Layer 11 of a small transformer language model trained on English Wikipedia (14 layers, counted from 0, width 96).
In attention head 2, each number of a token's query is one row of weights dot the token's vector x. The head spreads its attention over the tokens so far by the softmax of query dot key.

Query weights of the head. A number n stands for (n - 500) times 0.0018.
q0: 499 508 522 498 473 494 507 485 529 480 507 517 527 511 477 493 515 488 511 513 520 507 504 528 525 487 496 514 484 482 501 522 511 518 479 487 506 525 501 518 476 516 492 467 501 484 492 485 507 481 500 497 507 500 506 509 491 501 485 490 488 507 532 526 505 484 498 488 454 492 514 467 494 470 512 475 484 499 510 497 503 490 473 481 483 493 505 494 516 497 492 489 487 512 504 506
q1: 498 473 526 479 428 556 523 556 485 547 548 572 446 510 591 487 458 494 462 456 440 393 525 452 444 549 506 579 551 549 422 569 525 509 449 554 480 448 612 524 480 471 485 554 461 577 491 524 509 416 546 519 528 520 565 564 506 453 468 556 511 631 460 443 559 417 466 528 481 440 514 564 450 513 377 566 443 418 528 526 419 541 538 497 502 582 507 454 464 490 399 502 427 419 455 561
q2: 677 741 703 607 697 473 262 372 490 440 530 485 505 807 399 548 838 464 340 507 721 795 485 301 759 444 714 173 491 417 447 393 483 440 606 471 243 272 357 237 459 524 575 250 570 208 359 393 209 655 448 597 414 441 439 365 571 425 421 432 660 101 945 551 343 702 678 441 424 774 510 510 306 598 940 639 676 370 383 373 588 517 317 409 288 38 386 489 544 620 975 621 541 641 670 196
q3: 504 523 545 382 583 491 420 489 541 529 515 418 525 515 415 512 512 492 562 521 498 469 504 511 516 458 520 411 529 411 579 473 454 509 508 505 483 467 479 528 468 513 458 443 540 384 518 511 552 621 439 548 406 549 489 475 566 419 574 416 517 431 509 438 466 584 512 521 483 581 464 527 456 452 582 557 561 524 483 493 569 425 471 572 471 398 520 531 526 521 562 569 496 498 507 443
q4: 432 497 402 353 470 428 545 529 585 460 507 490 426 481 453 476 408 516 574 550 470 375 574 531 524 503 492 513 549 406 576 509 446 548 572 484 539 518 524 603 464 512 434 521 548 419 507 533 545 544 526 527 430 540 507 446 533 454 512 491 474 436 485 466 483 525 541 421 460 545 402 501 516 418 485 541 503 525 529 477 632 433 469 588 497 575 475 510 542 567 442 515 523 512 491 596
q5: 548 374 549 624 491 478 507 560 390 543 449 618 549 459 621 534 541 533 561 543 494 449 482 407 396 433 426 552 446 606 435 510 490 455 403 512 522 420 551 397 585 480 523 446 474 695 638 447 506 451 400 529 559 498 533 530 447 587 545 539 457 607 481 499 541 506 409 576 484 399 618 458 506 573 330 497 448 585 437 562 361 526 517 485 548 561 522 395 362 492 456 423 480 483 497 471
q6: 414 666 503 477 610 538 461 405 503 497 577 450 512 521 331 429 546 494 473 411 472 515 509 483 521 519 569 372 673 500 557 402 444 497 578 466 549 508 547 529 453 463 460 410 623 349 328 511 526 560 598 512 412 513 462 600 496 402 442 493 539 377 494 446 386 511 614 529 421 550 438 450 475 455 707 525 535 478 528 458 563 432 544 621 524 396 538 501 465 564 566 605 478 536 509 535
q7: 587 439 467 511 517 424 532 545 481 458 415 530 516 459 534 442 392 544 530 467 574 457 517 345 469 541 597 490 562 553 588 464 437 625 417 549 524 654 423 473 492 549 544 444 615 526 517 391 469 493 490 588 370 560 554 458 533 516 481 520 537 500 467 542 349 427 467 418 480 510 594 417 441 554 500 525 474 556 493 523 579 386 617 524 462 482 464 465 450 496 407 585 562 564 526 515
q8: 420 471 481 450 468 486 481 512 520 473 567 571 459 382 485 498 467 567 518 436 497 573 631 518 465 516 427 671 428 519 454 552 527 521 485 420 473 503 500 578 466 508 471 484 436 505 581 449 619 463 489 463 501 462 477 519 558 551 509 470 512 568 387 404 599 437 508 424 379 451 500 497 540 507 455 474 465 538 485 597 517 626 563 453 495 447 482 511 514 511 478 500 489 416 432 570
q9: 454 539 524 468 533 496 496 556 548 535 546 470 460 510 517 536 568 468 412 411 499 515 406 494 491 539 543 474 472 504 505 488 457 495 415 521 496 565 385 418 472 539 612 474 605 433 524 459 437 626 549 563 605 521 468 463 400 451 498 502 523 559 513 483 534 545 496 372 482 482 571 435 478 581 450 521 555 509 496 555 461 482 545 483 425 523 437 569 441 452 634 571 610 602 442 515
q10: 522 509 470 511 483 486 361 513 558 521 426 498 457 476 522 539 566 577 552 430 535 532 471 516 514 510 461 485 420 558 467 546 539 452 510 486 362 484 431 491 539 517 466 424 581 504 582 513 611 474 443 517 519 431 482 576 518 443 424 512 470 416 530 488 503 377 527 544 529 464 514 550 491 551 547 540 560 412 418 583 586 551 402 470 431 535 468 467 435 523 449 473 603 526 534 567
q11: 546 519 572 562 544 512 432 564 505 491 490 552 641 466 419 472 514 566 507 528 500 382 408 488 461 546 404 334 585 502 473 544 495 507 617 490 463 423 508 588 554 422 448 453 383 499 584 402 455 523 450 502 440 462 582 487 480 449 482 502 492 529 477 502 481 507 514 579 557 568 546 428 429 591 519 540 469 503 512 471 471 556 555 541 503 493 493 675 591 485 545 521 502 476 448 413
q12: 454 507 380 431 533 625 473 586 528 494 560 528 423 485 505 507 520 539 425 471 568 454 475 574 480 408 484 539 491 437 513 482 494 460 538 530 509 449 524 588 492 452 422 544 519 386 456 504 531 590 506 454 399 518 572 476 496 509 464 592 599 545 478 609 512 456 469 519 447 483 580 525 422 396 597 473 502 453 460 481 492 568 513 434 452 471 405 475 466 493 553 527 456 442 474 463
q13: 484 497 513 525 470 475 485 435 538 496 553 549 452 436 535 522 433 557 505 539 451 444 410 495 456 502 501 624 548 555 467 464 522 525 519 541 416 525 478 509 497 489 498 564 539 504 447 513 561 531 444 418 492 556 450 602 422 525 558 545 491 455 458 436 443 458 409 508 504 410 483 409 603 450 439 519 466 485 570 522 574 548 492 603 508 629 498 447 531 536 503 460 470 534 455 518
q14: 450 511 420 571 463 514 534 600 504 542 497 437 488 591 552 574 445 481 448 419 469 499 456 587 543 590 434 486 528 368 620 503 542 481 429 496 416 454 569 528 499 515 412 620 513 554 455 445 624 550 529 474 484 525 477 410 503 435 486 478 455 435 415 522 420 428 512 488 517 492 427 602 641 558 544 500 436 519 547 476 597 542 623 406 459 591 537 408 554 431 423 411 432 447 503 552
q15: 419 507 540 482 503 390 467 351 485 551 438 391 559 470 527 516 475 547 558 459 474 580 537 605 395 506 541 468 485 418 521 462 559 406 489 604 491 542 537 563 472 472 376 456 445 489 523 521 406 530 519 478 578 453 429 503 528 482 549 498 469 553 429 530 548 499 548 414 317 489 521 512 487 576 517 499 511 597 472 493 531 518 518 489 569 471 517 619 479 495 470 489 514 529 426 585
q16: 509 505 482 452 458 480 526 503 541 489 466 488 553 460 459 500 528 510 527 404 524 514 439 524 431 479 516 539 455 503 561 467 516 501 584 502 509 652 457 491 557 482 526 610 494 430 458 587 531 429 467 504 523 540 556 493 517 477 463 452 511 528 516 509 488 519 494 454 566 466 532 495 546 432 496 464 467 509 466 470 522 517 473 584 513 561 474 444 494 469 572 462 535 416 564 519
q17: 495 501 530 476 511 573 507 481 508 477 501 549 507 488 452 490 513 459 500 488 527 467 516 488 416 575 482 472 495 546 504 470 450 532 523 527 489 476 483 532 533 515 496 561 462 510 492 506 583 509 461 507 515 520 488 491 531 417 517 446 526 558 508 435 527 513 458 499 541 478 524 521 456 366 497 535 538 572 453 472 440 486 510 518 507 483 530 510 487 448 561 452 483 461 450 462
q18: 448 485 434 470 432 521 541 525 531 477 506 544 461 491 532 493 472 518 469 500 496 481 494 478 508 526 525 579 485 476 451 488 504 501 526 503 514 518 481 492 470 526 507 517 518 500 502 519 471 495 568 495 482 499 513 497 514 481 493 532 460 520 490 517 498 442 566 434 481 537 494 481 555 539 467 490 457 489 542 481 549 560 480 515 478 573 472 474 480 509 421 463 492 522 519 555
q19: 397 489 402 399 442 493 555 523 571 485 533 485 430 493 489 503 471 514 564 549 488 430 537 482 524 545 540 546 548 416 487 524 472 495 539 503 578 528 465 603 450 512 491 542 566 465 518 533 537 521 514 514 459 529 488 463 510 457 519 528 415 482 491 527 486 486 536 395 468 548 459 495 556 435 452 513 506 514 562 463 596 525 482 578 493 560 429 452 481 548 428 509 533 509 473 579
q20: 456 446 455 488 501 527 574 509 493 507 533 492 423 480 498 512 472 498 478 416 472 469 484 497 500 530 532 545 515 499 483 465 489 479 551 535 532 521 454 513 492 480 556 514 547 546 487 521 537 451 512 511 488 529 474 501 508 533 465 571 456 507 481 526 496 505 472 424 547 525 524 359 535 458 469 471 507 477 518 485 512 555 519 511 508 531 511 445 492 480 469 473 483 542 516 533
q21: 481 473 541 537 457 521 538 476 535 464 394 549 467 492 569 548 516 528 479 645 512 432 547 584 501 470 507 534 473 541 488 613 454 535 499 475 566 462 542 464 488 531 470 543 510 530 572 471 454 472 546 479 540 460 417 428 527 475 480 447 550 498 428 458 553 472 515 463 508 489 466 558 476 533 402 523 486 510 533 587 474 496 437 460 503 561 510 491 520 464 454 476 552 500 490 508
q22: 557 591 431 494 612 370 405 599 518 404 492 410 473 446 384 527 502 517 580 485 552 590 600 444 500 488 471 490 472 499 557 452 486 573 570 392 412 518 500 614 485 509 429 389 538 398 488 438 564 578 498 544 369 629 541 471 613 580 570 492 414 379 419 464 417 564 558 456 432 499 504 420 523 507 627 450 555 548 424 465 636 430 517 576 510 469 510 542 460 547 532 494 512 519 440 517
q23: 516 461 413 576 562 474 595 576 487 546 498 360 477 438 469 543 471 519 495 513 449 511 531 483 510 470 458 550 554 616 497 616 503 444 488 492 517 497 618 451 468 406 457 568 433 489 596 550 572 485 534 453 571 594 566 572 539 536 399 534 495 575 394 582 530 532 524 589 440 436 436 505 407 531 467 499 399 426 575 503 465 379 515 586 437 553 497 456 573 494 417 600 467 524 467 461
q24: 488 605 417 498 468 413 537 551 522 474 484 522 571 465 499 562 412 446 454 621 449 521 479 488 451 546 387 591 440 475 475 595 479 436 490 532 484 425 549 419 536 480 606 494 514 478 493 542 470 539 466 550 442 403 573 540 483 494 484 476 524 558 390 506 484 525 555 558 458 420 559 492 476 527 441 518 579 452 411 541 442 534 635 578 495 571 601 512 460 559 441 458 542 418 468 590
q25: 580 382 398 459 514 487 419 553 527 584 568 551 437 562 499 393 496 532 467 515 509 496 417 494 473 534 515 485 522 592 506 594 418 515 521 522 565 459 553 647 564 583 473 581 534 534 441 536 523 571 591 463 494 416 516 600 485 563 514 390 409 509 493 463 564 470 581 541 440 491 482 509 441 547 433 421 492 452 466 547 545 485 529 427 579 501 432 555 500 405 425 505 509 485 553 483
q26: 417 521 528 467 497 483 566 486 528 517 546 400 516 424 513 487 455 558 534 515 536 600 460 432 508 368 495 539 488 535 414 503 554 637 484 485 568 496 494 484 407 582 546 486 556 614 500 502 525 401 545 533 564 527 656 457 393 449 466 556 490 490 415 452 554 364 535 556 467 484 476 544 488 460 526 570 336 430 504 474 580 593 495 550 508 473 446 479 593 480 523 528 388 402 507 598
q27: 485 548 549 371 583 535 488 425 511 484 331 548 520 500 506 488 559 558 521 530 382 644 532 431 424 558 385 512 600 587 513 458 568 515 526 484 537 512 512 511 531 548 516 545 362 434 510 585 460 524 484 504 443 446 433 533 596 409 430 440 518 479 455 460 553 428 509 495 503 586 539 530 481 485 398 498 519 641 399 605 467 504 548 526 377 392 459 584 507 496 609 522 489 546 511 496
q28: 506 454 561 394 470 518 445 445 473 502 528 559 446 499 560 541 551 563 307 407 532 465 511 662 444 496 599 500 552 548 459 427 546 517 565 421 433 588 517 496 585 487 666 468 589 512 452 521 493 469 568 450 510 563 465 532 534 434 449 439 504 530 393 549 485 411 549 413 502 588 525 484 462 482 484 459 457 379 517 446 499 494 434 447 509 480 506 566 624 614 520 540 596 418 521 447
q29: 489 490 502 565 501 468 489 446 643 384 492 482 502 488 535 452 436 490 461 475 457 497 497 595 483 426 555 459 516 559 511 526 443 449 428 435 470 518 460 479 570 498 524 478 521 419 574 523 421 512 587 620 540 487 561 494 453 537 448 441 566 455 575 576 466 521 500 499 540 441 429 488 513 407 528 437 506 586 491 514 494 609 565 525 584 534 510 452 522 491 512 469 519 528 468 431
q30: 459 493 528 552 550 477 365 512 484 459 446 515 393 581 445 485 479 506 506 533 590 585 568 511 515 542 497 503 585 498 508 459 454 559 500 553 527 495 443 417 514 494 568 446 403 471 478 472 504 459 485 534 514 485 404 474 455 434 466 460 520 488 572 385 490 523 550 487 543 495 548 356 372 566 506 475 561 437 529 413 490 517 569 598 444 551 450 520 529 493 455 596 483 553 468 360
q31: 551 638 459 568 570 494 506 445 535 600 488 549 395 509 437 510 493 362 537 460 572 491 580 560 420 452 488 500 607 442 420 513 478 444 549 423 428 469 430 467 528 477 416 477 473 513 457 508 567 471 391 515 441 465 663 448 500 535 520 516 554 456 537 571 451 531 431 586 527 486 529 441 430 625 400 491 528 500 529 522 555 512 554 564 574 495 397 568 428 536 516 446 446 495 550 380

Each question shows a short text with each token's key, already scaled and adjusted for position as the last token sees it. A number n stands for (n - 500) times 0.0032.

Then comes the last token's vector x. A number n stands for (n - 500) times 0.014.

0 "am": 487 507 499 495 490 538 418 499 868 325 506 521 535 828 683 680 494 506 473 496 505 518 438 605 716 537 665 505 366 375 319 367
1 "au": 522 509 499 497 457 533 506 574 876 555 549 532 563 799 712 494 494 528 428 518 500 522 482 596 666 765 656 550 539 465 384 590
2 "\n": 528 496 500 499 464 534 402 446 847 395 364 404 612 899 653 546 498 503 488 484 504 485 466 503 680 510 656 424 444 399 477 450
3 "|": 517 502 500 498 453 537 391 469 826 342 525 498 685 718 638 718 504 495 465 486 500 484 453 498 623 395 711 405 387 363 314 281
4 " Party": 515 489 500 491 413 539 399 508 731 340 695 477 762 576 513 729 509 505 457 438 492 510 397 286 549 354 592 645 415 435 367 337
5 " |": 476 503 500 502 433 533 394 563 781 502 413 312 661 353 492 665 493 494 477 470 489 425 518 556 615 504 416 391 309 226 432 252
x: 528 454 573 367 349 468 532 628 392 502 575 546 504 437 542 572 483 464 514 487 515 432 607 450 494 622 425 560 369 493 536 410 508 478 517 695 441 434 493 644 372 532 565 623 411 464 511 453 621 604 423 475 558 514 469 476 553 526 539 467 493 510 403 567 553 564 409 480 428 396 540 530 532 600 639 464 547 566 379 561 517 480 517 386 488 495 593 453 457 469 394 466 433 420 500 577
To which token does the last token give the most attention? 5 " |"

0 " |": 482 501 500 499 489 533 413 493 798 352 505 493 524 801 669 683 496 501 482 502 501 508 448 604 680 490 643 483 346 371 339 373
1 " ": 524 510 499 492 404 522 420 552 515 486 537 612 634 734 649 806 478 510 458 462 481 490 514 521 660 437 463 529 412 437 461 353
2 " |": 532 496 500 501 465 526 399 706 430 372 589 703 426 616 570 656 489 507 472 500 494 436 499 593 639 371 464 431 555 323 290 242
3 "\n": 521 502 500 502 464 529 409 617 399 470 569 677 368 750 692 665 525 499 499 496 502 445 504 570 734 543 335 602 445 317 443 471
4 "|": 506 501 500 498 462 535 402 486 796 356 479 509 547 770 661 671 510 498 464 490 496 495 445 526 676 470 672 466 359 364 353 354
5 " ": 478 490 500 498 418 515 452 470 653 367 579 642 722 725 555 754 506 505 452 456 482 512 499 345 585 496 621 634 437 504 462 384
x: 424 410 553 419 391 621 564 541 474 639 446 515 611 504 644 495 504 399 555 597 458 479 543 529 542 497 424 611 442 474 447 362 535 489 477 530 420 442 491 672 527 489 585 455 461 523 672 535 550 492 412 447 551 397 415 529 519 433 569 552 478 387 388 527 581 428 436 538 486 661 582 518 611 404 437 536 456 568 440 495 520 581 457 525 483 455 514 414 452 531 435 474 422 385 501 611
To which token does the last token give the most attention? 4 "|"

0 "|": 484 500 500 497 481 533 411 476 817 342 504 484 522 779 658 667 495 500 480 499 502 508 446 571 681 505 659 501 362 387 307 355
1 " Majority": 476 503 500 489 417 537 438 536 689 333 570 507 619 658 443 812 475 510 473 466 493 516 424 351 631 497 603 584 352 481 417 350
2 " |": 512 494 500 501 463 523 408 619 531 326 384 231 416 538 377 640 487 500 488 490 492 450 498 553 700 598 498 431 404 230 368 385
3 " ": 521 495 500 497 431 520 445 638 524 553 426 317 663 544 389 749 513 506 475 475 483 490 488 575 701 513 327 588 410 188 395 545
4 " |": 504 492 500 502 463 518 416 694 402 439 475 342 606 524 410 619 510 499 499 484 494 448 500 609 644 472 491 424 579 140 221 428
5 " ": 469 492 500 500 427 516 444 710 410 588 552 380 635 564 554 648 499 502 486 467 478 484 490 593 656 429 342 589 500 186 261 622
x: 530 429 463 439 385 469 577 478 488 568 430 556 541 492 699 494 395 416 543 486 548 455 545 451 469 565 460 612 430 455 534 391 483 533 472 586 534 490 497 532 480 425 684 574 537 560 530 414 508 562 412 528 490 552 609 518 504 448 531 613 396 457 508 520 510 396 385 515 444 548 588 500 618 604 327 635 522 573 429 451 585 396 352 499 477 454 578 436 469 461 490 466 470 452 443 646
To which token does the last token give the most attention? 4 " |"

0 " |": 483 501 500 499 489 530 419 493 776 362 505 494 522 779 657 670 496 501 483 501 501 507 451 597 667 490 633 484 357 380 351 382
1 "\n": 534 500 500 500 470 530 420 508 637 456 551 616 577 770 665 776 484 497 495 494 506 471 487 561 654 494 478 538 378 402 449 390
2 "|": 512 499 500 497 466 533 410 485 772 358 472 499 555 750 638 655 494 498 470 492 499 495 452 535 659 473 654 476 371 372 346 357
3 " Majority": 543 495 500 493 432 533 450 557 696 409 559 565 632 614 427 755 500 506 472 468 491 512 418 347 596 469 648 615 320 507 437 377
4 " |": 522 500 500 500 446 526 419 622 617 347 398 281 476 520 396 658 512 494 473 485 490 464 477 498 691 621 526 514 388 295 358 422
5 " ": 469 492 500 499 437 518 448 610 568 552 401 315 654 479 388 759 507 500 467 473 485 490 492 549 701 550 369 612 432 258 434 492
x: 575 379 504 381 371 510 548 503 481 597 466 509 544 473 661 506 429 403 532 529 488 451 589 465 461 588 450 652 390 498 452 362 477 547 529 639 554 454 524 564 446 426 648 601 540 525 470 477 545 550 497 532 474 508 583 496 540 504 528 616 401 509 483 504 542 389 450 479 376 552 664 506 582 559 417 584 533 571 421 467 495 382 369 468 459 448 563 469 448 468 443 464 463 428 443 659
Which token does the last token look at most, and with what share of its attention? 4 " |", with about 60%

0 " lived": 493 503 500 495 489 528 430 513 724 369 508 497 507 752 636 632 498 501 483 494 507 508 446 539 613 522 608 496 396 369 381 396
1 " to": 495 500 500 491 440 526 426 530 628 429 511 520 533 747 585 587 498 505 468 475 508 502 462 435 584 506 619 472 401 290 444 428
2 " adul": 503 503 500 491 452 514 413 498 422 446 605 550 561 731 581 704 512 497 474 474 508 491 517 474 694 572 505 420 470 336 511 482
3 "thood": 494 495 500 494 485 509 465 473 548 434 387 646 349 629 669 579 513 507 455 484 498 497 533 465 680 560 513 372 446 304 511 445
4 ".": 492 495 500 498 486 528 397 494 748 380 491 508 512 732 645 611 501 503 474 484 501 475 464 532 624 534 604 471 409 380 369 393
5 " Her": 527 498 500 496 434 522 421 485 483 526 484 530 561 734 541 699 504 498 478 471 504 511 471 408 631 294 663 479 459 457 484 479
x: 490 375 539 437 385 398 532 413 473 486 447 576 491 425 428 505 492 479 488 494 564 464 518 613 393 510 422 491 535 560 451 545 570 428 509 727 541 493 476 605 581 593 486 548 492 516 486 439 444 456 516 460 607 440 528 552 462 517 610 582 399 524 343 418 452 449 423 411 635 387 490 416 614 464 382 493 522 594 462 505 517 684 531 422 609 513 628 541 544 497 522 572 433 481 470 569
To which token does the last token give the most attention? 4 "."

0 " Coast": 490 505 500 496 491 525 443 490 733 365 505 505 506 741 612 617 496 505 483 496 502 511 460 559 641 493 589 503 396 409 394 386
1 " if": 504 502 500 495 484 527 433 506 739 378 462 495 497 743 632 609 495 503 476 488 505 505 451 546 603 489 570 477 406 400 391 393
2 " she": 497 502 500 492 440 524 448 499 478 460 440 564 525 648 560 624 495 502 473 473 509 517 486 503 630 392 633 503 492 282 454 339
3 " didn": 481 505 500 495 460 520 435 490 454 570 435 572 593 674 562 576 508 500 470 483 513 505 497 426 653 505 708 501 492 334 370 578
4 "'": 485 491 500 497 450 524 405 518 477 379 520 629 528 595 652 542 500 506 456 463 504 481 492 349 537 507 673 548 575 381 298 541
5 "t": 504 497 500 498 437 529 412 484 542 398 483 567 506 565 642 614 492 500 445 466 510 496 492 332 619 422 689 473 590 397 454 578
x: 463 478 556 444 468 502 569 468 538 560 509 457 536 516 522 588 437 403 514 451 548 503 397 516 393 463 477 500 549 431 621 531 463 491 501 691 485 498 561 491 549 595 502 480 438 615 445 447 591 506 462 387 611 537 497 495 445 611 549 510 353 532 490 429 481 502 556 646 452 401 648 559 531 387 389 379 427 524 432 450 503 486 651 510 597 573 480 580 504 416 342 506 484 378 420 641
To which token does the last token give the most attention? 1 " if"

0 " Rhode": 488 503 500 497 489 522 449 491 649 394 525 512 511 693 601 595 499 501 489 498 502 511 463 547 626 480 588 498 417 438 427 405
1 " Island": 497 504 500 498 474 511 489 447 597 405 572 560 443 732 633 473 493 506 476 498 495 516 502 465 553 449 481 497 536 558 424 436
2 " introduced": 505 500 500 495 484 518 457 481 612 451 443 441 511 735 635 529 493 499 482 489 506 522 465 484 566 472 525 467 478 445 398 398
3 " a": 500 499 500 495 452 516 452 497 563 534 482 479 495 663 591 642 500 497 479 479 506 501 468 460 563 383 543 452 432 371 511 446
4 " cann": 515 495 500 495 455 514 447 482 503 520 443 511 508 695 559 667 509 503 477 478 510 500 474 452 496 491 470 567 414 459 469 361
5 "abis": 488 491 500 496 467 508 469 527 632 498 428 585 407 653 639 606 502 500 463 486 505 490 487 498 571 428 390 508 581 404 442 473
x: 432 475 550 525 387 494 552 456 492 484 500 483 516 505 551 512 441 499 406 567 433 422 508 509 455 668 428 622 516 455 558 567 517 503 407 697 567 578 536 491 504 495 498 566 506 440 424 494 570 456 531 421 530 522 461 531 583 532 604 550 499 654 394 432 535 441 400 543 438 427 523 432 649 485 186 445 530 524 581 551 525 537 517 330 467 554 489 548 533 495 476 410 423 510 500 532
Which token does the last token look at most, and with what share of its attention? 2 " introduced", with about 50%

0 "5": 489 506 500 496 489 526 432 477 727 368 491 530 510 736 646 631 495 503 483 493 502 506 463 559 628 497 620 501 392 392 367 401
1 "7": 506 505 500 496 486 524 436 449 720 366 472 531 496 737 644 634 491 507 474 489 500 506 473 535 590 491 630 506 400 377 362 407
2 "\n": 524 500 500 500 477 522 436 434 642 442 506 446 501 722 654 663 497 499 496 490 504 492 473 539 525 485 677 502 385 453 351 433
3 "|": 513 500 500 498 468 526 429 491 747 394 505 497 570 658 597 664 503 498 473 491 499 496 459 520 599 445 663 463 375 441 363 356
4 " ": 491 497 500 497 430 513 459 469 657 383 547 566 691 602 559 712 509 505 460 469 491 508 498 374 564 498 575 595 443 542 399 397
5 "1": 465 500 500 498 452 505 476 499 720 328 538 614 612 501 611 701 493 503 467 479 494 495 522 398 616 429 531 497 543 419 366 350
x: 437 540 554 360 346 625 572 479 472 563 423 492 527 447 606 541 491 376 554 631 384 514 524 519 530 496 500 548 486 437 465 467 550 474 468 586 503 477 509 602 539 524 408 516 421 617 670 525 579 612 503 442 560 423 378 501 561 368 568 542 524 437 437 446 556 391 466 524 473 492 539 559 621 484 380 518 492 542 438 612 524 498 406 490 587 494 546 410 480 535 435 431 407 331 546 617
Which two tokens does the last token look at most, in order? 1 "7", 0 "5"

0 "==": 502 502 500 495 479 527 399 434 769 327 478 490 522 737 667 697 486 502 483 491 506 485 482 510 628 477 636 455 332 298 367 339
1 "Med": 532 505 499 489 433 517 419 423 618 340 412 513 536 730 520 749 500 511 444 461 504 482 516 403 560 407 646 494 321 328 508 258
2 "ical": 519 494 499 491 428 514 445 539 771 362 573 576 370 483 694 735 523 518 433 461 503 462 505 452 507 365 668 565 318 352 417 436
3 " mar": 496 484 500 492 437 535 408 420 745 362 394 315 308 770 572 648 506 514 454 479 510 477 498 416 492 472 467 659 290 485 592 424
4 "ijuana": 456 468 500 496 470 511 474 491 925 493 378 744 308 738 607 492 507 511 416 483 501 469 545 451 519 460 607 495 411 365 423 501
5 "==": 479 489 500 499 471 530 390 430 825 367 398 489 564 790 672 603 487 501 476 478 500 475 488 480 610 494 633 436 350 382 314 403
x: 484 589 627 462 376 574 524 554 461 419 503 533 498 436 520 452 488 438 455 525 460 433 549 541 490 412 528 485 534 481 437 517 443 534 415 811 415 470 502 689 458 461 479 521 495 481 547 579 577 439 412 469 582 595 510 467 497 453 517 640 515 442 361 531 567 469 469 555 466 395 526 548 611 595 436 522 415 488 431 563 496 580 526 518 514 514 508 389 471 524 520 462 387 353 448 637
To which token does the last token give the most attention? 5 "=="

0 " ": 490 504 500 496 485 526 433 500 744 372 501 519 518 738 652 641 494 503 485 494 501 509 457 572 649 490 620 487 389 397 367 389
1 "6": 515 508 500 495 456 508 477 534 600 333 499 589 516 724 642 587 484 506 473 484 496 491 525 529 562 333 554 453 542 379 354 321
2 "4": 519 505 500 497 480 505 473 477 447 536 431 570 375 750 629 512 496 507 477 491 499 486 538 521 485 449 551 618 464 333 221 395
3 ".": 505 500 500 498 485 517 414 363 514 578 475 465 379 737 631 605 504 511 461 475 492 467 510 471 451 546 662 563 427 396 283 502
4 "3": 507 483 500 499 475 514 434 387 445 560 422 614 411 691 523 795 504 512 454 477 493 481 536 471 519 455 736 534 545 470 381 554
5 "4": 500 480 500 501 473 518 429 410 391 523 287 499 488 634 488 774 510 505 471 485 496 484 534 530 537 402 657 574 560 691 401 439
x: 444 341 478 437 451 449 579 530 557 594 485 429 577 556 550 570 482 434 539 615 494 480 493 525 426 538 590 542 537 581 501 481 564 477 327 641 507 416 488 565 389 454 530 583 568 466 501 573 390 442 473 532 668 466 590 404 434 573 546 655 518 501 424 644 573 461 439 454 473 454 518 544 496 456 274 386 387 513 500 518 500 515 452 456 553 492 600 436 515 461 458 517 403 507 506 591
Which two tokens does the last token look at most, in order? 0 " ", 5 "4"

0 " public": 495 503 500 496 490 519 453 502 674 389 489 496 509 684 594 604 498 502 486 494 505 506 465 529 574 513 572 498 412 419 420 413
1 " ballot": 502 503 500 495 478 523 452 492 659 383 474 468 511 698 591 613 495 504 483 486 505 506 460 509 529 510 558 501 409 421 451 423
2 " initiative": 509 501 500 496 488 518 458 503 679 404 477 486 496 679 617 605 500 504 481 491 503 507 467 534 564 512 573 504 425 406 432 417
3 " process": 502 499 500 497 489 518 457 489 680 432 484 482 524 684 610 602 504 503 480 492 504 510 468 538 569 504 573 505 410 400 415 430
4 ",": 493 498 500 497 475 515 460 500 666 412 479 494 530 615 610 580 501 502 477 482 503 500 473 515 527 466 586 471 398 368 418 422
5 " press": 507 499 500 496 466 513 458 468 484 507 482 510 645 644 543 572 495 501 497 480 505 510 488 493 540 447 553 546 359 385 478 426
x: 421 438 572 543 529 535 523 532 415 603 433 494 552 371 568 632 376 567 524 453 404 427 508 516 378 448 360 595 423 457 556 473 559 537 494 598 504 434 487 586 534 472 523 497 514 602 578 420 657 414 514 448 556 532 604 407 522 528 466 570 549 564 355 467 560 548 355 507 534 476 477 561 595 442 314 535 419 671 502 552 553 469 560 440 403 599 471 463 448 493 481 500 413 516 492 524
To which token does the last token give the most attention? 3 " process"

0 "2": 490 505 500 496 489 526 430 481 759 353 491 521 517 761 661 641 494 503 482 495 501 512 460 567 655 488 627 490 373 393 343 392
1 "4": 504 506 500 495 479 521 438 435 721 347 478 535 482 782 672 627 488 507 471 485 499 509 483 516 583 456 622 522 404 371 322 382
2 "===": 534 500 500 497 473 521 426 353 652 460 470 486 445 725 687 661 503 504 484 484 499 491 500 479 502 463 661 454 362 441 344 345
3 "\n": 491 498 500 498 460 516 427 507 726 442 467 513 535 738 701 699 512 502 491 482 504 484 499 547 674 498 603 431 405 480 435 331
4 "\n": 481 496 500 499 443 511 439 518 697 351 427 539 548 706 606 615 502 501 487 482 502 488 513 467 782 308 583 488 449 514 453 394
5 "2": 487 492 500 498 453 503 451 488 572 386 466 518 599 699 429 672 504 505 458 473 491 497 542 426 717 263 638 534 420 343 488 383
x: 374 513 482 479 518 532 637 415 451 535 382 550 548 430 564 536 532 449 548 599 392 539 424 446 512 491 486 480 449 582 487 440 582 484 554 648 473 501 443 597 438 500 468 581 455 577 586 570 498 459 437 513 655 448 396 446 607 492 536 490 622 487 445 446 544 417 392 546 518 427 510 642 661 452 370 572 416 575 430 573 498 520 429 507 433 472 557 490 523 559 448 529 360 387 384 623
To which token does the last token give the most attention? 1 "4"

0 "==": 501 501 500 497 486 517 434 457 674 388 486 494 514 654 608 628 491 501 489 494 504 491 488 506 583 485 588 471 391 369 414 396
1 "\n": 513 501 500 497 484 517 443 490 693 417 484 489 495 688 617 629 498 503 490 492 505 492 484 547 608 504 591 478 405 408 420 406
2 "Ann": 500 500 500 495 471 501 468 468 599 401 510 583 578 627 500 620 502 504 472 488 501 510 525 404 658 356 620 504 446 446 486 421
3 "ie": 489 492 500 495 481 500 505 541 647 577 623 635 461 675 539 572 507 508 464 484 497 504 511 483 535 448 563 606 478 331 395 522
4 " Ruth": 527 490 500 497 483 511 461 406 594 571 487 478 488 726 364 541 495 503 475 492 497 516 500 427 637 460 621 608 487 380 526 565
5 " Ba": 510 489 500 498 486 504 466 407 526 560 500 497 562 617 399 562 511 500 483 491 501 507 533 475 665 452 662 516 647 402 347 588
x: 470 404 384 474 543 496 610 525 545 552 530 510 425 432 533 498 512 577 446 605 551 382 510 579 365 419 383 561 427 508 504 593 488 466 456 380 501 560 506 519 465 420 574 530 584 559 625 520 531 511 506 463 637 514 546 526 502 564 562 623 448 466 376 466 590 345 406 548 484 307 600 599 512 517 332 481 370 536 514 549 470 645 415 429 442 457 594 508 515 486 489 513 517 490 537 557
Which two tokens does the last token look at most, in order? 1 "\n", 0 "=="